Layer 12 of a small transformer language model trained on English Wikipedia (21 layers, counted from 0, width 96). Numbers have three digits each and are written without spaces.
Take only the direct path to the model's output, skipping the later layers: a vector added to the residual stream pushes a token's score in proportion to its dot product with that token's output vector.

Output vectors of the tokens that the questions are about. A number n stands for (n - 500) times 0.0037.
" was": 625499374588349394472594487651510415491568586380461576427557451411559340433448518518353476565476370305520667463534672335713544553525695543479525504404406565655599463425430468533403510609571560677430496554440415590396564514507510501628326571563476416493550525331589456463556488431541431476
"iled": 694444467448536410485443451682585532540332503419429345579534668541662178398529551390496601607549353454494517361469555674520519468549581492661521623690394484518570600312611497557626533294707200472563617428653363461625372275340476707555260590548462477420466404526353435457551510630565486518
" Preceded": 435267545469674351424510498550456615465498401044568426460679607421557321375586747283519508651399493415505531483536618516279595469455687372490437756400718498642486271502349242806551618531389433711701651365546375646430331571452510703453559472435625565606614439418498381609630563333481403540
"Area": 395352618686572443526340629372443427511595328360489311339476493478632472221633592374601366487462358419459380479473584534434574664325494489537743640830425316686457612384260609716489592538536313708621315443582254570713403543687578501530364763574355497303700865402521464395521504539476394543
" occurs": 743405700642335452516535329556610534435616510393451535514483515452545180522513570413530507522538659475481379410471615243569740654433432332470640497668405385756367564253374435585426484605515379724502521454573333481635555461386581478450367705524389467323526560321617416461798504564592521409
"zh": 389487527478477544395391576510504488552486519502520559615527452393409569543482550387412555512491473558491725405606467453511600541511365555433528485710566367524614589414450522395393575315373337541543635602617397507526685358541669555372528636446510453461657518469328346510504432550333644475
" renamed": 601361583518529512469526322534486531576469477300233466473832702496438286477572595469318446406540310410527577406460428426454610610568569270456575694561497517670465467422553657572504405640520338519509472546566383607655469488566529557351467659368535430654524510579566359527470581510446397523
"ym": 358494469369428641517390601425617643462463390525594254429418519495393373511516562410619619419601508614521468536544405544617473473502525466452583497668604520416469419429542548346598414468595451353470416564584382568536423359494639415510405354608398566566647688558588566544563523427557648338
" been": 591395475756374495484680415391488444505642508445450403427579542568581214736578519486404576584358451372581561438496701564526534570538496353532673619477363352650632386489442348523597456412565526725482615629548204573480469374451523665462511589521414459638449348239407310410595662586492424428
" and": 436503584579535395561541394593327398604463638446539612543453324576549584549442435541439509506508380529543542507492448385807427502567684534452506481347480640361532554471507354470535511500476541550373523553399529502474442512593555467514456453539571571572472552508511456483302463411618318582
" alone": 553469593511391330418574280464425568454505482451505545443462643387496393502537412466635494419582738522392459616532595311508390645457391367455754608463459696560364650368682389406635527651508476682501520499583409538376643384444610450442561664610289563356531436514476543272534528408658513497
" Cho": 414472456466453493465582541547513478720490445348503451528444567559548529645518493483459629475592610504477556542494411526561555486515371467534487517623460449463469403545397557490548430477416538575558400403510523531401476394561425634512534535441568511416464481460557471509515403404543597504
" reb": 423420523475543639540458589626605397449510538442491419524529402541489591376555433531542466576682391434458760496546555635518530508418531378440663421467557581616672513435409499437626520532421399482459440433511379518622604281452505524394550498445505488461540383459567421439423691498454523362
" cited": 551396690646557513583653305517482562412418644401408428317587508555538351610560534485520414532483539451333424497433407466463629428493573384466574736521469507688416403378610490593545489575500362526511548490559257543533322491582582667528516572454531519381399575327588408532508623478559502387
" Phylum": 446311822532648392745381496767572621492514639311233310278501606440452441410627484298589510576525577456322439169335743212341554546022341338710654546697356438719194477506379443516501358677803205595605395678632412559500521395526688826420313475549718721422827520374278501664710681675420515344
"raph": 399285686537361306770637445531428482729388527291408546370566529349601310638500488265660522720310512380552655250559503682578507293309343509499393293773600289585345686524515317521836559517379228596484695484609460495489495462569722519366446561532324381512757759440573468494464751457354655549
" competed": 723288470544512538590611346569610526468428556387367370635556458370470325457533428443463462615465464323252508525503584504470475645386534432471536699530460469734544520324344504535426442411650539676517636495570297661512664317602727711455403812466319416458534603328471586459528465610413521442
" than": 494365505664521323501307515669501536563426585468318647310497537569618358614505412488641536321581681555501572522546403240512704489626423297445640511425563644630455425281501335444646367474491557359445644507563307599566652330554617504340538552419587588566343406504454450605592616615521430420
"ained": 709353434616584317515508432635603746528462572405450310430555746547589287567542465431602567702505430578484449375455562658536631533513484304499634546467557346384441422344448536499601451292540374445577434531664341644512307478479469522540505528388379524372496456496476518648679672493303444595
"Gls": 461323541609604446589527423491483650454536272514497293584724452497566442221675571475766525413432434716460510625378375364284544318576124460387486365664604480833601531514377565242601549432435580497597646494751383450427661374260581752498331647480412389358603847208411528547618541578429510723
"iji": 523446826370433606469518533530643583563517264328408233710599589530312381457526514484287553523413539688428512438667508406525401463411391451495569565763523482480515463348502630512385425480394477423612391380698419486486462573519669570496639711392546495512676460525495319558422314525546552621
" GD": 407320644503515359572584654603635385363552562301335328437446351549326537493631438493530449520516582482479624468572518551444435449361255389448551413872364542691484603506415585379363532416442448491532622679565479388589668441680611557603576533506513436647441485465497540383602614622398406432
" basis": 543413627509541399574494592595524724483353623438379427415534733339501366573591563490640607346373550531411443524439463410358557544267426212530331394558489576617475501460654574428715475646711404574563535468521333441638526487375478543211719663507455616488660376609537441501504451400487417495
" Succeeded": 360338585574411295389515530684340624478396408175404627451619729464574220293649704098466504630226452377680510650536581566362601491479668295586394780428713500479283441463357684698545401441713441487625689310542454495596458511433438863413482614381534397655522788500703340743666465270369200705
" Feb": 540373601441527560428391518530632638389531397305435514418606498570486504404586493371703532590584595523467424419472397561399530581599394396525646651543484364572520324410521469501609506529348560591658623327528494403525468518445478521381558392527684441419589398468545565428554459551459590479
"disambiguation": 614481942615710132625690358519518780500313354499639370393325513530355381738699572286589452452331795625371419369489578416369548536404346517608668337768790547941396347377372533476363698499296234496621627278638384684670513441435647462463384622282481558441504430486615355499434504491319422508
" A": 537541364478505465506520588593543513441552572699581535454563434617463576577514452552324516619505495511547584509588534486464535482603482454465444510511396451391504375537427514450454542523512537549528431487433558488455597379594446399523434464536528444534337569500430464500514527543452383462
"election": 571341603535445223417501529340671600250568373406440200424552471416385425165647436386466285495335524637466321621683471397461629435400466521739649614604700735666674589549601549692566423489546544533619432409550325651564542557356513710402420509375509401505637577483536347557548556512640378482
";": 436577453683573496471447423530411396470540537531310556577575441504682481520445448507505506460427637508581456412510525600427501536572653500423430379416363537434426640446435303557405621640580601324421317546471559381522443577470571504523462534517557514672542381476470587580446595512534449565
" Died": 452268673671337473504589546666576593464674582378501475466753619442477482228560594301423406667504478470480401660498594599407706514581536359618653420512577532745321320426386411437646405607431277487634479501538486547439367437239575575274407569363612486475725490453343497438851494411489517452

Output weights of attention head 0. The head adds the sum of these rows, row i times number i of z. A number n stands for (n - 500) times 0.00073.
o0: 527443524532586411403486494556492495403508641528454489470474558479483689509377480491503574449580425571443563556361553431395497439572341458537501572508527475428529342627575462394595447565423533484501441598486567396439504489410519495451693530495463502553739419672544487596501466505467502520
o1: 660542510420442531489637443485727555513632462293492567465334569513619341442479440413417332427503425433380411463409663379604647553300397517581620643501539372665529542429456627792430541544596439679557470585465238511335549506438547575684351537521464533372338529387620585518641696360488590292
o2: 388533438524514579620483438524541416368664590537397631444409440476601473595309353565593322532603611457443632377332563514792570550488645559496663633552334344411526418497444307608591402429454466499465309463294642546508544593492361532614549561473558606633445525284404520423532612569527430433
o3: 553644399417504461607511503454458310490462439496671574472399333557404607321501488640425455623456420560388732414450513316459531517402509559538487425590509549581498524451583476453552554450454650394474568525581467518530572395490365354644476628609572419444554673671462352432506488489487535716
o4: 560487472632474437424641466536479386499470574419469526393525568549444467300454591593454498422555452488467603526311641546307571636420473539386571561659483469635469448514588482406446493509520507252619627575519490529520584455454455523624462625434443416522501397604400538487501662527430469504
o5: 542534414352458667430471491573484590390456414573725479428456548498678612628514454483553500454649634412556452457592607443683404603501486523575511669407424321432477449362564466471589598454582343707473507549380478600427448606554373500533553368531513461572378380438409584469516448393392575355
o6: 543391671583540384508460565500435559560420643475305434528428521502539514582485561486539600485462460469513529655485398580364402446586421505530533493379553597439489658677380455450457479556540537528473360506408567417480294470436721520441572495425530550552612386624542449557519624519538380452
o7: 597411467482419526626541478490575603619543508338285606458517400571522302630587538410438581733492494325381531552401570531518557464527613521484515581398487474500488557425480587605437546471640522576486466560375313547434460488448510431509426571590549575516337380471599433485515711360536554382
o8: 368479598524340430461531641621369546537492476373500465546641442436535427546549698606511664525652561477738618521527462608377596592686543596379492401531391540425383543397327611453526570569528449317467387395530613567561435371652441537589390340444343413527677318484512456453566386457471477446
o9: 361406446621475590497478459510556596399502568377298478459537513465620422654483453453559471559556623491577504407582509710585435457460696544503518603509487429459537388428351351555564429428440392498520367436394451565569472600575540573532536447425570527645373443305528557500526607606544559340
o10: 638520415433494534615481466518481481626387471514492417532502490517253346392628545414504452461391504409395469538557500522294505511494570520490453361500534560629484674408664480482515438444511529413442721463601414549623458552495547450493449614593508534460375573503486555558485527495520503766
o11: 487414524502518483382566542530624550449499556336417530430531574588521491565417571463501595473541510524488316537502595476486548494481449488411467632612589473457513282453565477375532445501454476467609548541554492425413522516544620637339492453413476549543513412564438648501445518529549417452
o12: 535471658407502411349414533429442547372522480613663435565514483558592662389564515523490542376440492598586382583723412349536476512508281446567420511466576603458557430487550512432451529569426505628477587477607618422394504528593551609401559299463342484438690607580545552484434386488477534436
o13: 536520466426606644557439438511424375507509626682505475590467437596503548495478484435546520400571473497328513524508525481488573536536562517547517503426378520367432556547582497550714403441481453464350429420543537468360472583472405417552549512450516566508514504517532436447574538422482667652
o14: 498482451410648574486479478480354356466567617781553520538531553589341677419435478498514640403558493519408573575306559457427544540625429408503439505475375520370437484737668514363558420472543581375424521557541709418431523513357298385451627587534525624541730422712393403456441458458455485679
o15: 551553586407547501529469497557390499548456554637543422555453508505477530406428523491556444285453515495438517624483496492402578602547371495462497465458445525484466637515622558440535487553579498461508561490556623412470420535439505548455498503486406583503527461568432539540494470431454366683
o16: 633299408587566515468415527594438559607393592445251436372497569519376590687501576401556679529548516393531562488436571689321263529650545443448537551421572542558534426519496395247534440405529428435555605653508508586617416512465543503333678534466599469606411281575398576563392656576463428493
o17: 468470416523688607594457425521554556506503485528377559505530534638441436592484385386433563742457558486413415395507419565546438365459657419504379549481493502483570332421699420459648380346506510510456577550550461521580540533533583476258630596595610511444354495458488572533438455435537492535
o18: 384503557452527504500399575551435504500462414568637477504682440588537540557514609660430598589457506555630477519641381578439467458630558466474364500497517561340502436382553501364553548448537505418480458528530578471621518453601426509298585345485469406535558447531484500503392290442505449553
o19: 536462406501413501535532421527649555482561400324403520576480561491406263428575484350425514586528535397506487413552599565522575539413636551411446457586475432677479505372587510590505454444597478461472656455592376609496459515553525624539352569530483504390447564396482627497575573450489485446
o20: 258436541590518490414472569468435478396497471590533485482719518468470539545476510670496618569496524630665509471487407550417438397589612458476386425558514542341507382629458350392531432486374604343474418511487654456660624477513424423366650443515529472585736476502474440513398384644539438536
o21: 539497478455592583361532533619628509622443514503493463464471641517563602735426426341519616417677532503491223561469589474597542475620375400511519621399549409419470361533523678437568502607497342669550373534567511423317494520483637558392559396408457535511403294564538590516517382481468569381
o22: 524573448355585620496523543574563600594366377565693481399454566443599570746502446424569503455552604486535373478539495480716404463575395426576503573376578383475494457365534557477501592495523344695537439559477500531544546484510527472396539433535526408533282420494413545523484314452463496483
o23: 388542590497559528329599533365514563556454359528698399566645683437517406378631538546387473374325517629664143628632372569370454440412438384502339437503617559586512649577497566492382527592473508510541646528598374469511560519475652526404429467486496433369451556529559564573454399515508486420
o24: 588470330399389564538427479585580566545489383428492538497546471492392427643596509338467658662658517362457504523600628456581536525608593525445432486446458408485470347310611647433574571463554463658435536508575360543383492465577375434399542415558503513472489435526568539483507434409500687479
o25: 587495634536492413402543496499451523417480552557515456537408527561524535380443486554517458367411455567488401538499474442381472533408336501528546528523577534475511635536597345475512425491498572507511609528475598456481389575474672636428561520477473526522574512532455603558459604486456282515
o26: 623577417380585524345526547600589384557447370482693421516364637507393676472508365420449496292647518557556436459549574379582456529490280399583504422488604478609515325518605659470463543588431365606571542495688497518456582441535525536531468402416380358387506552628429633493616358577438592527
o27: 413437462480567504509349494538435413480628566573421381682401646444426629401388500468437419236537605547586696556611527588504431662505447413389515440596363565564524440606530543363527470520516421363537538570707562512444480519548381606470526454321428654512593568442334483382533434669544399580
o28: 424554383441561526676553471411383440509575577481509640493431433515425522393459548612408457593459561435395975522299562578420548527442578486432493507573343499539487520621518573495391597461628588292490515545443426523553562358410244319573394714600588599568478493649385239386501578520535439679
o29: 480496457532591579431520462459340407526575532750542438503604549497434609509525431422572571446590523518447399554388537555475510554655478421532500523441343465337452504667558557400598459515480496514433486525501583524415539574414335341474684532553521591503602389509530441504449390451423647572
o30: 436390505643506582426554509443484584451590551483326414634546675416459310403515554424450490274452570541667479528499442782315437519456614513466424455529417528568487691628380367626567403460530465363409490466499458560565400578470515602527418503436532548502592447336423579603608642605546362439
o31: 622447325382649623532474498471352370647477590735504466531462544548264686479588542355496714323595512506402534619317564610383444515681414396509460452406427586431409557733595573379555460432537494356429539509667571486470479514389349327518602543438511543540575355744388425415498516445484595728

Each question shows a token from some text and the vector z that the head gathered there. A number n stands for (n - 500) times 0.0026.

" life": 471422479513444443530493507563551520509475425412571550517550527511472447539499534501413419504466
Pushed up most: "raph"

" seasons": 550244493546377569538303597563321609655559505537427498766229755613644525419573543383299479336399
Which of these tokens does it push down most? " competed"

"ey": 558464640465638597475350453716435541429476423464656484456495533519528446464489579663477480606428
Which two tokens does it push up most, strongest first? " Phylum", " been"

" secretary": 377557710558523451490584542639503432333539380439488485395570427403456283484407421537635393495432
Pushed up most: " was"

" from": 464424428490498437478383595558534497551402380446532398512525557497498557503444662561378432489447
Pushed up most: "disambiguation"

",": 429537625561501442478493495609485461451495366437456469433520480422463385450451501520526384470390
Which of these tokens does it push down most? " basis"

" the": 552352491501467501566458544533452471551428513455586527579442621459514463475494509543539465490470
Which of these tokens does it push down most? " occurs"

" ahead": 541370411522442375605489601514501575555485474452520523608511565567456448532509552466406403446494
Pushed up most: "iji"

" of": 518391472537463501536451556512450445555502444471468509580435571467500489483468484455469497442390
Which two tokens does it push up most, strongest first? " and", " A"

" Ref": 570408500444417503525462421559437555570464470457593663599460556594552481535473542541367507408397
Which of these tokens does it push down most? "Area"

"ord": 506376501459472505459413513597498528559518425494511588597459595489510513495528479500415507496420
Pushed up most: " Feb"

".": 494581529464514585500543519598484520505468380492529483507540445484502440519505479496482414508355
Which of these tokens does it push down most? "Gls"

" to": 431374367439444432464435639513496523602458446520450496616521587435463578519448489580494500550450
Which of these tokens does it push down most? " Phylum"

"ng": 521406401498469412511454579487501521595465492467464511564539597483425541514479548474397471507477
Which of these tokens does it push down most? " been"

" 26": 592438564521632480524345410597493501469503506530603490465479545471462486432540566682526512588484
Pushed up most: " GD"

"\"": 533465456414510519567515659608421618518465446463562444578494568590485491539508478488437440551460
Pushed up most: " Preceded"

"BS": 461470437488538532448546527493570442492400419496569504490611458450487491590430511495488487496450
Pushed up most: " competed"

"ling": 581549598465609569518426351602475519398559534506630509395488434643553468503490618601468570552589
Which two tokens does it push up most, strongest first? " Phylum", "ained"

" Dar": 515391538491531536482545618503493483443548550530548536581486506545546372596384500474549559390537
Pushed up most: " A"

" all": 504524436371568437541546518579508512455432515453637499473576495511463546496425567662595460641647
Pushed up most: " renamed"

" four": 539283508532384579532330580571338599632561495539434499734253721608637514430567533393315485350396
Which of these tokens does it push down most? " competed"

"born": 368729378407408559256609556548533585487462220420388622487721355677624588834266687552401459451362
Pushed up most: " occurs"

" with": 497531446377568442529553509581516505445438512455634502460581481507465532503414566670614458636647
Which of these tokens does it push down most? " and"

" its": 498510442383541440547555519575521526464446517462616519486585494520465534518437547637582455626638
Pushed up most: " renamed"

"other": 525547498531503517513511504422559488529574542554547460444499398597521403574538638465371560431629
Pushed up most: " alone"

"28": 466559606428344645497589543536404468458569530487473513495491415703653361662367607511482546430604
Pushed up most: " Cho"

" Che": 516489497477506465565528579490536491505589512547570460475479440584480393557513559480384554485632
Pushed up most: "ained"

" Den": 471547412410597407544486407470571656655500417626510619552545411540429623411703483515278437483359
Which of these tokens does it push down most? " A"

" miles": 441556532622547422519499562472555470445465398531408384509548467406448421460565525425538335469366
Pushed up most: "Area"

" (": 441372371457453420510356590528552570621464414549441469620488611479490681456544545499328467560413
Pushed up most: "Gls"

"rd": 450594445432434491396546604532497554526505329469433575534589455604546517678384589543386484465399
Pushed up most: " occurs"

" He": 565448617475637541504357464684439528457451423475634474468486552465486451428520543645495463598398
Which two tokens does it push up most, strongest first? " Phylum", " GD"

" on": 485343369489434464465473667466513461545489552426536516647496652520502534650385576429416597456576
Pushed up most: "ym"

"2010": 453416430508439415555603528483534500503472431508542577542566464519497435601442486449443426416460
Pushed up most: "raph"

" who": 429579656443486568580603604629406518377475376462574441464515429496566310504486472510617337550444
Which of these tokens does it push down most? "Gls"

" became": 536460396473597472459486476520522562530417516484617527554481551508523550534453585569613507496598
Pushed up most: " basis"

"F": 461470434486538531449547527491571442494400419499568504491610457450488493590430511493488488494450
Pushed up most: " competed"

"arl": 539515495461534472558538571516511520509531492517595478491498481576460430550526528452363563515559
Which of these tokens does it push down most? "Area"

" American": 500364612457416607501440380584532443487534524541595597506446550513552435517523476551465594469465
Pushed up most: " and"

"'": 549489574577657380559454478537491476429475515509540442430520496374365414394535475621667433572484
Pushed up most: " GD"